Layer 10 of a small transformer language model trained on English Wikipedia (14 layers, counted from 0, width 64).
A neuron adds its activation times its output weights to the MLP's output. To switch it off is to set its activation to zero at one token and run the rest of the model.
A neuron's activation on a vector x is SiLU(gate . x) times (in . x), where the dot is the dot product.

Input weights of the MLP neurons that the questions are about. A number n stands for n times 0.0059.
n0 gate: 16 -62 50 12 -54 -14 61 -21 -1 48 -16 -13 25 58 19 -35 6 6 -7 11 24 -9 -14 -22 17 -22 -4 47 0 12 39 17 -25 31 34 -51 -59 11 40 -17 -43 -5 -30 19 0 -3 3 19 14 60 -9 33 -60 -10 -19 56 20 25 17 27 -13 -49 1 -30
n18 gate: 5 15 -20 14 -8 -9 -4 17 20 -11 20 -17 -51 5 25 5 -37 -16 23 29 -51 -24 -6 16 26 -21 9 21 -1 -33 20 -11 -36 -1 -9 -6 -15 -7 -8 32 22 6 20 4 8 31 13 53 -13 3 -20 -1 -21 4 34 -6 -8 14 -19 36 -19 11 1 0
n74 gate: -10 -7 1 6 -17 42 7 -26 21 -20 -44 -9 50 48 -86 -41 -6 19 0 -32 2 -14 31 10 -7 8 26 -26 2 23 14 35 -47 -23 48 -72 -22 -20 -12 -19 5 41 -34 -5 18 87 22 31 0 -34 -16 -48 -17 -33 -17 11 -5 -79 20 -50 3 37 32 -43
n77 gate: 21 -41 -24 -46 60 -29 19 23 -17 -46 -12 94 -5 -15 43 20 8 -80 -30 -47 28 -11 -13 36 -22 -26 28 -37 27 5 -3 12 -3 -9 22 -5 48 -27 16 -12 37 16 3 -19 7 -3 -30 36 33 -2 -59 10 36 11 46 13 -26 2 -1 7 -53 4 50 18
n82 gate: 8 -32 12 -14 -47 -32 4 19 26 -21 -25 19 2 -10 -15 -58 5 -27 -3 -67 21 -26 -9 -6 3 28 32 65 17 44 50 32 -33 8 -5 -33 -6 8 5 -17 47 20 -30 38 -31 -2 -34 8 78 0 18 10 10 14 15 14 7 9 33 28 7 21 2 1
n87 gate: -7 28 59 -14 -8 -27 18 3 -8 2 -19 52 13 -7 23 41 4 41 17 -5 -7 -3 -11 -39 22 31 13 20 42 22 24 -15 -2 23 19 -59 20 -1 -45 38 1 -10 -27 -14 17 -4 16 -10 16 9 23 -40 4 -33 24 24 -47 -4 -25 -29 -22 -30 -26 -12
n92 gate: 24 -7 26 -17 -45 -43 23 -32 -36 34 -34 4 4 2 72 -32 11 3 -39 -50 -30 9 11 24 6 18 47 18 -25 -6 27 16 -26 -3 39 -39 -4 9 -40 20 -33 -19 10 33 52 28 3 -3 -13 31 -9 5 -4 7 -37 8 -25 -33 -13 -41 -59 3 -32 -9
n112 gate: 13 34 -11 0 16 -6 69 -19 -41 -8 -25 3 -13 -3 -2 9 -33 21 6 13 -12 -34 -40 -17 -52 29 -6 1 33 -14 39 4 -6 16 -22 -31 -12 39 1 -38 54 21 -4 26 11 -5 28 19 19 -50 -2 11 -17 38 -4 -2 2 -5 43 39 11 28 15 -28
n120 gate: -33 45 -2 -25 -7 -19 12 40 -25 -29 -30 -15 -10 26 52 37 0 19 -29 -13 18 -2 26 -4 -11 7 -23 26 57 11 23 16 -2 64 22 -26 -13 33 -20 22 10 -7 5 27 38 -4 -11 -19 33 -1 29 -17 -42 -61 14 55 -14 77 -9 -5 3 -26 3 -63
n130 gate: -1 20 75 -26 -5 -4 23 21 -15 45 24 14 -12 18 -9 23 9 58 -9 19 25 -23 13 32 -15 -17 -44 14 20 -17 5 -2 -52 60 40 17 6 25 14 -2 16 13 36 21 12 22 -16 -4 10 -6 -8 -6 13 -3 -7 40 10 30 -22 -10 24 -31 -12 -19
n165 gate: 7 20 -16 -29 20 -14 -27 16 15 -39 -7 20 -21 -2 38 -13 26 -4 18 4 50 -35 -35 28 7 -16 -15 -25 23 6 -10 11 -13 35 2 1 -47 -14 -43 13 -10 -81 -47 -11 4 -22 -1 9 -26 -61 -5 -40 40 -21 1 31 -31 -30 -21 -43 6 1 -19 -13
n173 gate: -27 12 36 4 -4 26 -29 5 -15 -52 13 -22 -15 16 -22 -40 -2 30 -12 -85 24 -40 8 -73 -9 -18 12 -7 38 22 -53 40 3 23 -3 -32 -9 17 -40 -9 -50 15 -38 1 -13 15 28 -36 30 -46 -20 -5 -16 -52 -60 60 4 -13 13 -23 -7 21 -29 -13
n197 gate: -36 -28 36 -32 10 0 -4 34 21 -2 -7 57 17 7 18 -4 22 32 -40 -20 2 12 -38 -27 9 -17 -24 -20 93 9 12 -29 6 13 10 40 -2 0 21 17 25 19 -27 -1 -5 21 -4 -39 50 -8 59 25 -18 2 9 -27 -10 -1 -10 -7 5 -38 8 19
n214 gate: -26 20 -35 -3 11 -10 16 -15 15 -20 -14 37 -6 -9 -46 -14 -5 -2 10 47 -30 -47 -3 -9 -16 -20 -21 -31 -6 16 33 -19 -22 7 21 5 -32 22 -37 -18 27 -29 19 -24 -5 8 17 -12 -7 48 24 28 13 -10 18 0 -26 -24 21 12 1 0 35 -17
n0 in: 2 32 -21 -21 13 1 7 -1 29 4 44 16 -49 -5 -32 -26 -23 -38 26 5 -29 6 16 24 18 33 -3 -34 17 15 -14 -49 6 -11 52 25 -24 -44 5 35 -25 22 -6 -18 -11 6 -19 -19 21 -27 -1 -31 17 27 -61 -48 -32 -37 -6 -9 5 38 -9 -31
n18 in: -9 31 -18 -23 22 -9 -3 17 8 -62 -6 29 25 9 -24 -36 43 -26 24 15 -11 31 23 -21 5 -27 -44 4 -1 -15 17 -7 24 -24 -21 -9 15 8 -16 33 -25 -1 40 -14 17 7 11 -27 5 -28 -2 -7 29 -12 -1 -11 -5 -61 15 5 5 12 -18 1
n74 in: -2 -6 -16 15 -20 34 -9 -24 -33 2 6 -17 -13 14 -13 10 -4 -5 -7 -25 -19 27 9 -8 4 -43 15 -49 -8 -35 -14 15 -54 10 -30 -45 27 0 29 -14 -41 -5 -18 24 17 40 4 14 -17 16 21 23 -86 -32 -31 -30 21 -68 14 26 -31 -7 18 -32
n77 in: -27 30 -5 -29 28 -50 31 2 11 6 -42 -13 -32 1 -15 -23 33 36 0 1 -60 -34 10 -26 10 19 -7 -20 13 29 -49 16 17 25 21 -29 -11 -35 -3 83 -16 7 2 -56 -9 10 20 9 9 9 -16 -2 14 -13 -18 16 7 33 55 10 28 8 35 15
n82 in: -36 -20 39 -13 -16 -25 19 9 0 -12 -34 11 49 34 26 -8 44 8 -15 -51 26 -32 -42 -4 -21 -13 20 32 50 -3 42 44 -48 9 56 -11 12 -35 23 -35 45 29 10 33 -13 28 30 23 48 -16 -13 7 3 -12 -7 5 52 8 -23 8 31 35 23 -26
n87 in: 15 11 -40 -18 -1 1 27 3 -5 11 7 -3 -7 26 5 -22 6 -44 -25 -4 15 -16 -3 39 -43 -28 1 6 13 -26 37 17 4 -4 1 23 25 -19 12 -24 36 -2 -11 -3 24 -32 -35 25 20 -30 11 -9 -36 -41 -14 -14 -34 30 19 16 6 19 36 23
n92 in: 28 22 29 -44 22 19 7 -18 -13 -20 11 22 -10 -5 22 -21 45 25 13 -7 -11 -14 -48 8 -26 -2 10 24 -18 -29 -31 24 1 48 3 40 -12 -18 -25 -10 -27 -23 -42 27 -15 3 7 57 12 1 -14 -36 21 31 14 -17 5 -31 31 34 -20 9 -1 24
n112 in: -9 42 -19 -22 -13 57 20 14 5 -15 6 32 24 -32 -15 3 4 -28 30 -17 34 25 8 -49 13 -11 -29 17 27 -30 3 -7 7 12 -29 -2 -9 9 12 -17 40 11 17 27 4 -25 -3 -14 13 18 14 20 -35 4 -19 8 21 -28 -9 -1 -27 38 -2 38
n120 in: 2 -33 37 5 -4 -19 31 -1 32 7 -40 60 -40 9 -3 -45 -34 -34 14 65 15 -39 0 -14 -2 -51 22 15 11 11 23 50 -50 -14 30 -8 12 -45 2 -15 5 4 8 9 -14 9 -11 20 -17 3 18 20 58 32 -32 10 8 -13 36 -50 -5 27 43 17
n130 in: -11 -21 -16 5 -2 -13 -26 -14 -19 -6 29 -10 20 5 -18 24 13 21 -13 -18 -30 18 6 47 19 -23 2 19 29 16 -55 -52 -40 11 8 -33 -17 -23 37 -5 16 -14 7 -3 54 26 11 2 -35 26 13 -8 -25 11 15 16 14 8 13 1 -22 47 -42 -23
n165 in: 0 -17 51 17 37 15 -4 -23 9 -14 14 -29 10 45 34 -15 -13 4 -25 -17 17 -8 11 11 -26 19 57 -10 21 43 27 -16 20 -1 -19 -4 9 -6 -11 5 14 9 -13 -52 31 3 28 1 -9 -24 -7 4 42 -9 35 -49 37 -41 10 -23 37 -26 -7 -12
n173 in: -42 26 12 -11 26 -11 5 46 11 41 16 8 -5 -26 -24 1 36 -8 -8 26 59 -43 21 -4 39 -37 -4 3 61 -8 -17 0 -62 -37 -35 17 13 15 -18 -1 -10 11 -5 -19 -4 0 26 -36 35 -14 -8 55 -8 -23 24 8 -11 27 10 3 -4 -34 -21 -6
n197 in: -62 -25 7 -7 -21 15 -1 -3 -57 -48 -18 -32 1 17 -6 10 14 -28 -20 -41 12 -56 -8 -23 20 14 17 5 19 -15 8 10 22 -16 -3 -5 31 -5 -5 49 7 9 26 4 -26 5 1 17 -20 13 -3 -12 11 6 -63 19 -3 -27 7 5 -7 10 -11 -12
n214 in: -23 12 7 12 25 -13 -12 -33 3 -50 -26 41 26 -25 -17 30 20 21 23 -21 -20 -6 -10 -19 13 -16 -24 -14 2 17 -12 -38 1 6 1 15 0 20 -5 -18 -10 -10 1 -12 23 -49 -29 15 -11 23 47 29 3 -10 -13 21 -46 1 -33 -38 5 26 3 28

Output weights of the MLP neurons that the questions are about. A number n stands for n times 0.0062.
n0: 34 -20 -10 -26 -18 -31 10 12 -26 7 8 -9 -4 44 -6 -25 30 21 -21 9 -55 1 3 -3 -9 46 7 31 -54 -5 -11 35 -15 37 -17 7 -6 16 44 -4 13 -2 -23 -8 -7 13 12 -7 -40 12 -4 -22 -28 -13 5 16 23 2 11 -26 18 13 -14 -8
n18: -11 6 -8 27 -5 8 -6 -10 11 17 40 -13 -29 -15 4 30 -13 1 36 0 10 -23 9 8 3 -14 22 20 15 -19 20 4 -19 -20 13 3 -19 -4 0 8 -3 35 -3 -3 -18 3 -6 28 5 12 -27 19 -17 -32 24 -14 -6 30 -30 32 -3 3 -2 31
n74: -7 -10 4 -28 -14 -6 -16 -12 2 25 44 -7 -6 3 44 0 5 51 11 -27 -15 -42 1 2 -14 32 44 13 14 -22 30 -18 -13 22 -45 40 48 -4 -51 8 -20 -26 -13 7 -2 -24 2 -34 15 8 -6 -7 31 -21 -8 -21 13 17 -5 -3 9 -16 18 49
n77: -8 -30 -8 -5 36 12 39 -10 -3 -8 -67 49 -29 5 -18 14 -27 -63 5 -7 25 25 -3 18 -7 -36 12 -7 8 31 -36 14 -1 -21 0 20 12 -13 26 -27 17 16 6 -15 19 -33 -19 12 38 -7 20 23 15 18 -13 19 -8 -25 8 -19 4 12 1 6
n82: -34 -14 22 -17 17 -21 16 -25 -6 -48 -36 -8 -8 3 17 10 25 19 -24 25 26 -6 -3 30 -7 -19 6 14 61 -22 15 -18 -8 -10 8 -6 -32 15 29 -21 -12 -9 21 50 -3 26 29 47 53 3 25 -13 -13 -8 -10 16 19 -3 -40 -23 -8 48 28 -22
n87: -17 -13 -4 -21 -60 0 2 13 -8 -50 -25 4 -16 1 40 -25 3 -32 -5 -11 2 -14 5 11 -3 -28 13 15 14 -8 -9 -9 14 -25 19 1 -5 -2 -7 5 5 12 11 -21 10 -46 -2 10 8 34 34 -62 -26 -17 -24 -13 -33 -8 -20 -26 7 -15 15 -28
n92: 21 -8 3 -16 -44 16 -12 33 -8 7 -24 21 -33 -20 5 30 16 -15 -18 -17 3 24 -30 -7 -22 -4 23 10 -36 -27 2 -25 35 -15 4 17 -26 -13 17 1 -46 -25 14 -9 -32 23 -16 28 12 -8 -30 23 6 16 24 6 11 22 23 20 -11 -28 -17 26
n112: -3 -39 -5 -10 23 -54 -7 -25 -20 -20 10 15 -11 6 1 16 12 32 19 16 38 9 -32 37 8 -19 11 -1 -28 1 14 -29 -2 -11 13 13 -22 4 8 13 -24 30 17 -29 -12 15 -1 5 -9 13 -32 21 14 11 27 -9 -1 -17 8 -1 -1 11 36 -1
n120: 1 -17 11 -25 -26 -4 -21 4 28 -27 -21 24 -19 47 49 -11 -20 -94 -15 6 -21 2 22 -14 -9 -20 37 27 15 13 6 1 11 7 -25 -41 1 -19 -57 15 25 1 -10 -7 24 15 -4 25 -22 -1 22 -25 11 -22 -4 -16 -15 -12 0 -20 2 -12 -2 -11
n130: -21 18 -41 16 36 -4 9 -26 -7 10 -52 16 15 -34 12 -31 20 -31 -13 6 6 -5 11 11 10 12 -8 7 23 -7 4 20 52 5 -1 6 11 -21 -16 38 -13 -12 -9 9 -20 -3 14 14 33 13 13 -54 21 8 9 1 -21 11 25 -13 -3 -20 -9 5
n165: 46 -11 16 -19 30 47 25 4 -9 5 -5 31 -5 13 -5 -16 30 -29 38 -9 -40 3 3 2 23 21 -16 -28 -24 -7 23 -1 -2 17 -13 -28 24 25 7 1 -9 -9 -11 -12 -4 -18 35 14 0 12 24 -16 34 -42 51 -1 0 -27 -13 28 36 13 -24 13
n173: -31 -56 14 -10 6 -6 25 -33 -9 -41 21 20 -15 7 -13 28 -50 -10 6 4 9 -12 -28 -18 -12 6 -45 -8 17 19 7 -25 -11 -9 -17 -11 -11 -21 -16 6 -1 -11 -1 -14 -6 -5 23 52 -14 25 1 -5 9 29 1 -12 12 -19 31 31 -29 9 -21 13
n197: -26 -5 -7 -7 8 -5 18 11 25 -2 -38 9 12 7 8 10 -6 6 -20 -9 30 3 -26 -21 -6 3 27 12 14 -21 13 -23 -4 -23 -23 -32 -15 -13 -20 -16 19 3 -7 13 15 1 -2 -32 14 -1 25 -22 -12 18 -25 41 -22 28 -49 -31 -5 -20 10 -19
n214: -20 -2 3 30 13 -8 26 8 -34 8 -6 -4 -23 26 -35 -14 -9 4 29 6 -26 -7 -1 1 -17 35 -6 -3 -11 18 5 -23 23 17 -1 -6 -22 14 29 -25 -42 -9 -3 -9 -71 4 15 9 6 -12 19 0 -27 -27 -1 15 7 -10 15 11 -29 -8 -7 -2

Each question names a token from some text and the token that comes next. It shows the vector x that enters the MLP there. A number n stands for n times 0.046.

Then comes g, the gradient of the next token's log-probability with respect to the MLP's output, scaled to length 1. A neuron's effect is roughly proportional to its activation times (output weights . g). A number n stands for n times 0.0049.

"an ", then "8 "
x: 4 -8 -6 0 11 32 -9 -18 -7 0 2 -12 6 8 4 -22 -15 66 12 -40 -19 16 -17 11 -11 0 4 10 7 -2 -26 7 -8 -33 5 1 -35 12 -11 -16 -25 -14 11 21 -8 -2 4 -2 7 -14 -12 -6 -2 -2 -16 15 11 2 8 18 20 1 13 15
g: -19 -45 -31 -37 15 -37 0 6 -5 21 0 20 -14 -46 9 30 -5 6 -11 6 16 -9 38 1 1 -40 -34 -12 10 -3 -3 11 -37 -3 23 32 11 4 38 35 29 -53 47 -29 -5 -34 25 -5 35 -47 -6 20 15 8 -14 -10 45 -35 -32 24 -32 13 7 32
Which neuron, switched off, raises the next token's probability most? n173

"Abb", then "as "
x: -15 -24 -15 34 5 8 1 1 7 -12 8 -14 -13 -3 -2 13 10 23 -14 25 -31 0 -4 -12 21 17 16 15 12 -5 -17 -25 39 -3 25 14 -26 -3 -3 21 -25 21 34 33 -8 17 0 17 -24 -11 4 22 4 32 20 12 2 -2 4 7 3 20 -34 41
g: -32 48 -2 -16 24 19 -10 -7 52 6 1 8 -10 -14 -54 -12 45 39 -36 -13 -6 -41 -26 -23 33 10 -20 17 -34 3 -34 12 7 34 19 -21 10 15 26 24 25 3 -60 6 54 20 35 51 17 -5 35 -17 -12 -16 14 -11 1 1 -10 21 -20 0 -6 -2
Which neuron, switched off, raises the next token's probability most? n87

"ai ", then "was "
x: 13 -4 -3 15 3 2 -1 -6 -2 12 41 0 4 -4 -7 -4 -16 47 -5 6 -41 -10 -18 17 7 2 -8 -5 -22 7 22 -20 -17 28 -21 -8 -10 -13 5 2 4 6 -8 12 27 -4 31 -6 -14 18 -24 1 4 9 -15 -19 -3 -3 -15 13 -5 10 -36 -5
g: -32 62 11 -3 17 -16 1 -23 -10 23 -1 -6 39 -4 -17 10 -18 38 0 22 -10 -28 21 17 70 23 -29 4 -8 25 13 -22 -1 1 69 5 -23 -4 25 23 38 -31 -24 -16 19 25 14 -30 45 -40 6 -30 17 26 -3 9 43 4 8 -7 37 8 -23 -7
Which neuron, switched off, lowers the next token's probability most? n130

"argu", then "ing"
x: 4 -7 -21 16 16 3 -5 3 9 -11 0 -29 -4 -12 -3 26 -12 20 27 -10 -21 24 -11 -33 5 42 23 16 -19 -15 -10 -11 19 -34 14 5 -6 -31 -14 30 -7 5 1 14 6 -7 6 -10 13 9 -28 -11 1 -35 8 19 -33 -10 -26 -5 6 -2 2 30
g: 24 -14 22 -3 -20 14 13 11 75 -23 1 -16 -10 21 -40 7 -4 12 18 -7 -8 -23 15 22 -4 22 -28 26 4 6 2 5 34 -19 -25 31 0 -8 -35 -35 12 -34 69 -13 2 53 -4 -3 -7 -1 -26 7 -17 21 39 -8 80 -7 5 5 23 27 31 27
Which neuron, switched off, lowers the next token's probability most? n87

"13", then ","
x: -5 -29 -5 24 33 17 -14 -23 6 -15 -13 5 -24 -28 5 -17 -7 19 17 1 -20 -35 2 -13 -7 31 1 -8 10 -13 -8 18 -9 -15 13 22 -10 -14 -1 24 -11 -12 26 -10 -7 -15 6 13 -32 10 4 17 -5 8 -22 -12 4 17 13 15 -4 22 -3 10
g: -44 -6 12 -47 2 9 -37 -16 -14 -2 -45 -9 24 27 11 -2 9 16 -7 3 -19 5 -14 -47 -23 -32 -16 -2 -14 -41 18 -58 7 -26 50 32 -18 -19 -39 25 -30 -16 28 22 -2 -4 -29 -31 -9 12 12 -14 34 -54 8 16 35 7 -33 -17 -33 -12 30 15
Which neuron, switched off, lowers the next token's probability most? n77

"s ", then "grand"
x: -4 -17 -9 8 8 24 8 -22 14 0 25 -19 12 -18 0 -10 -11 70 10 7 -14 -11 -8 22 14 4 -13 -1 2 -16 28 -20 -10 0 -6 -14 1 -6 -15 2 -26 12 -4 20 -14 3 5 2 -9 1 -22 -14 -17 2 -10 -2 11 6 -5 19 -11 -12 21 7
g: 28 -37 -4 -15 -22 -53 6 -25 47 8 -5 -3 2 -8 -14 -13 10 -12 13 -1 12 -33 20 70 19 12 36 2 -21 10 -22 -11 18 32 -13 33 69 19 -38 -20 -18 23 -1 -9 -39 4 28 2 28 -32 -10 -31 -10 4 -28 15 -35 -3 27 -26 26 11 11 49
Which neuron, switched off, lowers the next token's probability most? n74

"y ", then "Boy "
x: 2 12 -25 -4 -7 -16 -9 -29 15 8 46 -9 -10 -16 9 2 -26 40 -21 9 -41 22 -9 13 16 5 -20 -14 -5 -8 11 -16 -1 17 -14 -6 18 -27 -3 -9 2 -3 -3 20 -1 4 -12 12 -32 7 -6 11 -13 30 -5 1 22 1 9 7 -9 17 3 -21
g: -24 -1 -19 -6 -4 -17 24 8 -11 -50 11 -23 -2 23 -16 -26 27 -4 -38 -8 35 -20 -3 27 -14 -36 -20 20 89 12 -20 -13 -42 -14 -12 -23 16 -15 58 -10 23 3 -8 -3 49 8 -45 -19 5 -26 24 3 -15 -13 15 -24 29 20 1 -25 -22 -28 40 -20
Which neuron, switched off, lowers the next token's probability most? n82

"attle ", then "farm "
x: 14 -12 -24 16 2 -30 12 -33 4 21 42 15 -15 -20 -5 -4 -1 47 1 0 -18 -11 -6 15 8 24 -18 4 1 -18 -19 -20 7 -14 7 -11 -1 11 1 19 -14 -7 -19 -2 -20 -7 -14 -8 -9 7 8 -10 7 14 -11 14 -2 14 -1 29 23 9 -1 -7
g: 13 -70 19 25 -11 35 -5 -33 15 7 -1 22 -17 27 1 4 1 -5 -35 -16 8 -7 46 25 -16 -8 27 -25 18 10 -13 26 -14 -6 -54 -29 45 38 15 -37 10 53 43 8 -16 -39 -22 22 37 2 -9 6 -13 -4 -17 4 -57 14 -12 -11 11 -14 29 -21
Which neuron, switched off, raises the next token's probability most? n77

"ond ", then "("
x: -10 16 4 10 -4 -14 -3 -2 5 19 56 9 12 -12 -15 41 -32 28 19 0 -25 -14 17 -6 22 0 -6 -8 -30 -13 -17 -5 8 25 -15 -6 23 10 2 -8 -4 -16 15 29 -1 -7 0 5 -31 7 -13 -20 -7 3 8 -3 15 -3 -2 23 -2 -3 -37 -4
g: 7 -7 7 -9 -5 27 9 -10 15 10 8 24 23 27 0 16 -5 -11 18 12 -6 -3 27 23 32 -27 -30 -10 -24 -17 37 -39 66 -37 33 0 47 25 13 -12 46 31 2 12 43 -46 11 35 11 9 15 14 -10 -59 47 -30 -6 -16 -11 37 18 15 27 28
Which neuron, switched off, lowers the next token's probability most? n165

"and ", then "186"
x: 8 16 10 16 20 -1 23 -12 27 -1 7 14 -11 8 6 13 -16 68 -1 2 -2 -5 4 4 -10 -5 -21 -13 -9 -12 8 1 3 15 16 15 1 -14 9 11 -13 -8 -9 -15 -32 13 26 -19 19 -12 -13 -5 -17 -11 5 0 10 5 8 -16 7 -3 -1 19
g: -44 -2 13 10 -5 -15 -35 22 21 18 -34 -10 -3 27 14 10 -32 -15 -12 10 36 -15 -4 -56 2 -25 37 28 47 -24 25 44 -19 28 45 -16 -4 0 -42 8 9 -18 19 -27 24 -2 -23 -2 -7 11 27 42 2 -56 -12 20 -11 27 23 -36 19 38 21 -29
Which neuron, switched off, raises the next token's probability most? n197

"-", then "sister"
x: 14 4 -34 -4 4 22 15 -39 -2 -4 45 -7 -13 -5 4 -9 -25 34 -6 -18 -27 -12 15 17 -16 19 9 -4 8 4 17 23 -17 -35 -9 6 -10 -4 -25 -18 -15 9 9 -4 -23 1 19 12 -7 -12 -7 -14 -14 -28 -1 19 24 -10 26 -3 -1 -1 -3 2
g: -3 -10 -50 11 -15 -60 4 -29 27 -3 -5 22 7 3 -3 -21 -18 18 -15 17 35 0 6 37 66 -3 1 -17 28 -45 39 -9 14 3 -3 16 76 12 11 4 24 0 17 -23 31 15 -13 32 18 -20 -18 -15 -13 -4 -2 -25 -42 -39 22 -19 -5 27 43 22
Which neuron, switched off, lowers the next token's probability most? n74

"–", then "66"
x: 5 -6 -34 -9 15 5 -1 -31 31 2 25 48 -12 -3 9 -16 -12 28 -7 3 -21 -15 17 -1 -10 -11 -1 0 0 -16 16 -13 -8 12 -4 39 14 -7 -21 -10 -29 -3 23 -11 -46 10 10 -5 -15 -32 -14 -1 27 -26 -5 9 16 -9 22 0 -5 -2 4 2
g: 18 -43 -46 -5 -7 20 -15 -51 -18 11 -6 -15 4 22 -18 34 -17 -31 7 6 -29 25 2 -39 20 29 -17 -21 2 5 15 -6 81 -33 -16 25 -10 -7 40 10 -18 -11 16 -36 13 -34 12 18 -30 -26 -8 -36 12 32 51 -5 26 -9 -43 -1 -26 -23 4 1
Which neuron, switched off, raises the next token's probability most? n92

"hal", then "ese "
x: 22 3 4 20 1 11 16 1 -16 -8 16 17 -9 9 -1 31 -38 -2 -13 17 -24 14 10 0 -7 12 -9 -9 -3 8 -15 -10 7 -41 -7 2 -15 -3 1 23 -3 8 1 -18 -15 31 8 32 -28 -10 -10 2 -10 94 -3 -9 -2 3 28 20 3 -21 -12 13
g: 14 28 0 47 -7 6 15 -29 8 76 -14 -27 10 39 0 -12 61 1 35 -33 -2 -66 7 18 15 35 -1 15 -58 -20 -29 13 4 -11 1 -27 15 -24 -5 -17 0 -2 27 13 26 14 4 -7 -8 39 2 -6 -28 32 30 -4 -14 -4 25 -11 42 7 -3 24
Which neuron, switched off, raises the next token's probability most? n82

"situated ", then "on "
x: -10 -8 29 -2 28 8 7 -14 0 -10 11 14 -19 13 -23 4 7 45 6 -10 -16 -29 4 -12 17 21 -7 -17 2 2 6 -7 -6 -12 6 -12 -33 9 16 16 -19 0 -6 0 -35 -5 5 -7 16 -9 -26 8 -12 -25 -6 5 -8 -3 -35 18 14 0 -29 22
g: 22 -14 13 -12 1 -28 12 -31 -11 32 -1 0 -53 -40 -30 11 -6 -21 -22 -74 -5 38 38 -10 41 26 21 -18 -18 -7 -25 -25 21 33 1 28 -17 -22 -7 4 -14 10 -17 7 -1 61 9 -15 -10 -7 40 -13 -5 -6 44 -27 -21 -8 -12 52 25 -27 -15 23
Which neuron, switched off, lowers the next token's probability most? n87

"and ", then "included "
x: -8 21 2 16 17 0 11 4 3 -2 9 7 12 -6 3 11 -19 71 -2 -16 -10 -2 -9 0 -2 20 -33 -14 2 -3 -7 -3 4 9 21 10 -12 -17 8 13 -13 -7 -8 -3 -24 9 24 -20 27 3 -12 -8 -21 -12 -2 -4 -6 9 -3 -8 2 -9 -3 10
g: 47 2 -51 6 34 -19 45 -18 12 40 -4 13 16 -37 -4 -13 -36 -26 -14 -3 1 4 -28 -33 9 -8 -4 46 36 16 6 -11 -3 -2 25 -23 -51 -8 64 21 11 37 -21 -17 -11 -10 -36 6 0 20 9 -27 -26 -12 1 -4 -3 13 -27 -16 49 -4 -3 60
Which neuron, switched off, raises the next token's probability most? n197

"come ", then "closer "
x: -14 22 1 10 17 -18 4 -20 7 -13 15 -5 -14 19 5 -6 13 50 13 14 -18 -15 2 5 7 32 -4 -20 -15 7 16 -16 -9 -14 -28 -1 -17 0 -3 12 -15 -13 -35 9 -9 2 -4 -4 -7 -1 -23 -20 -17 -16 7 6 -18 -12 -11 35 9 1 -46 16
g: 3 21 51 4 14 23 19 -2 17 -25 -23 -32 32 29 32 6 31 6 52 -16 18 11 -20 -24 13 -33 -11 -2 21 -4 36 44 -39 -22 -2 -45 -54 6 -1 -22 -14 24 -4 -4 -7 -29 -50 5 36 10 -42 -7 31 -18 -6 23 -19 -7 27 -34 -16 17 44 -9
Which neuron, switched off, lowers the next token's probability most? n82

"over", then "charge "
x: 5 -30 -14 -2 2 -8 -17 -33 9 -10 5 13 -23 4 5 -13 -1 2 24 10 -10 17 27 -3 -31 48 -7 15 -11 4 11 4 4 -16 -23 -2 -40 -29 9 5 -34 5 -16 -24 -19 -2 -2 -29 -20 3 -26 -35 -23 -24 -1 -9 -12 7 4 -7 -17 5 8 -10
g: 12 -49 -12 -10 0 47 -5 28 -62 -14 20 -10 -4 -41 2 -50 1 33 -31 32 -8 -24 32 45 5 -2 -2 3 -34 -15 -9 45 35 -2 26 -13 -34 -2 -2 10 -28 -32 -24 51 55 2 -17 5 2 5 3 -16 -6 -12 -16 -13 -10 23 -17 32 11 0 -40 -25
Which neuron, switched off, lowers the next token's probability most? n0

"ruled ", then "by "
x: -19 12 18 5 24 2 -11 -5 14 -4 14 -20 -5 1 -32 -8 -3 46 10 1 -18 -3 -14 7 2 29 10 -1 -3 -19 -1 -9 5 -17 2 -8 -18 -4 -16 26 -27 -14 -7 13 -15 -2 -3 -10 -3 0 -16 -24 -7 -50 9 8 -19 -20 8 2 -5 -5 -53 16
g: -17 -14 29 27 -19 12 -36 21 5 -25 9 55 3 -34 -51 17 3 -14 -24 -2 -1 -24 -30 -35 -50 13 9 -11 11 -44 -36 -31 9 5 -15 8 27 -1 16 31 42 -12 -10 -17 24 19 9 -20 31 19 16 -4 -53 -13 59 2 -5 -40 -26 -4 14 -28 35 2
Which neuron, switched off, raises the next token's probability most? n87

"A", then "un"
x: 0 9 -17 5 25 -4 -12 -33 17 0 -2 -24 -2 11 -10 13 -15 -3 9 22 -28 0 -23 3 1 11 3 -7 -4 8 32 17 -5 27 -8 29 9 6 5 -13 -10 6 -6 -6 1 8 -3 11 -31 -7 -16 31 -19 74 0 -40 13 19 21 -1 0 7 13 20
g: -23 49 39 3 29 8 -19 -2 37 -3 -30 -27 13 63 -9 38 4 19 13 -49 8 -28 -33 13 -4 29 14 43 -42 31 -59 -20 28 32 17 -6 -18 -18 15 -33 -24 12 -27 -1 -1 25 -7 15 15 3 -6 0 9 20 39 -1 -16 -6 20 41 15 15 3 -33
Which neuron, switched off, raises the next token's probability most? n112

"All ", then "other "
x: -33 31 -11 31 4 14 7 -11 12 -17 19 -7 -16 -12 14 0 6 56 -9 26 -28 5 3 -5 -2 11 4 13 -1 10 6 -13 9 -21 11 35 -9 14 12 1 -7 0 -5 -1 -40 -11 -8 9 9 22 -11 2 3 -4 -12 -7 17 25 -3 12 -10 10 24 18
g: 24 11 46 3 13 21 -67 -2 41 -46 -45 -17 39 -5 27 9 -20 26 -67 -22 26 0 3 7 -14 30 50 -18 -9 -11 3 18 -4 0 28 13 -9 28 -5 6 37 52 10 -42 -1 -2 -10 -16 4 -10 -2 -11 -6 19 -38 25 0 14 6 8 31 -17 32 20
Which neuron, switched off, raises the next token's probability most? n214

"and ", then "William "
x: 16 11 23 22 9 13 11 5 1 -12 15 12 -2 2 10 16 -7 72 -17 -7 -8 16 -10 15 -11 3 -17 -22 -14 -4 10 0 -9 28 20 17 15 -6 4 -6 -17 -2 0 7 -12 -3 16 -1 8 -5 -23 -11 -16 13 -11 -19 15 20 -11 -14 -3 -10 -2 16
g: 36 34 -38 28 7 28 2 -58 9 12 6 -27 7 -40 6 16 -2 1 50 23 -37 14 27 6 -7 24 -2 18 0 -9 -15 -23 50 -5 -1 55 -23 -8 25 15 -33 -27 9 -57 -5 -32 23 26 -38 19 -18 -1 20 24 7 -28 -9 -50 -26 -2 -3 -7 22 26
Which neuron, switched off, lowers the next token's probability most? n197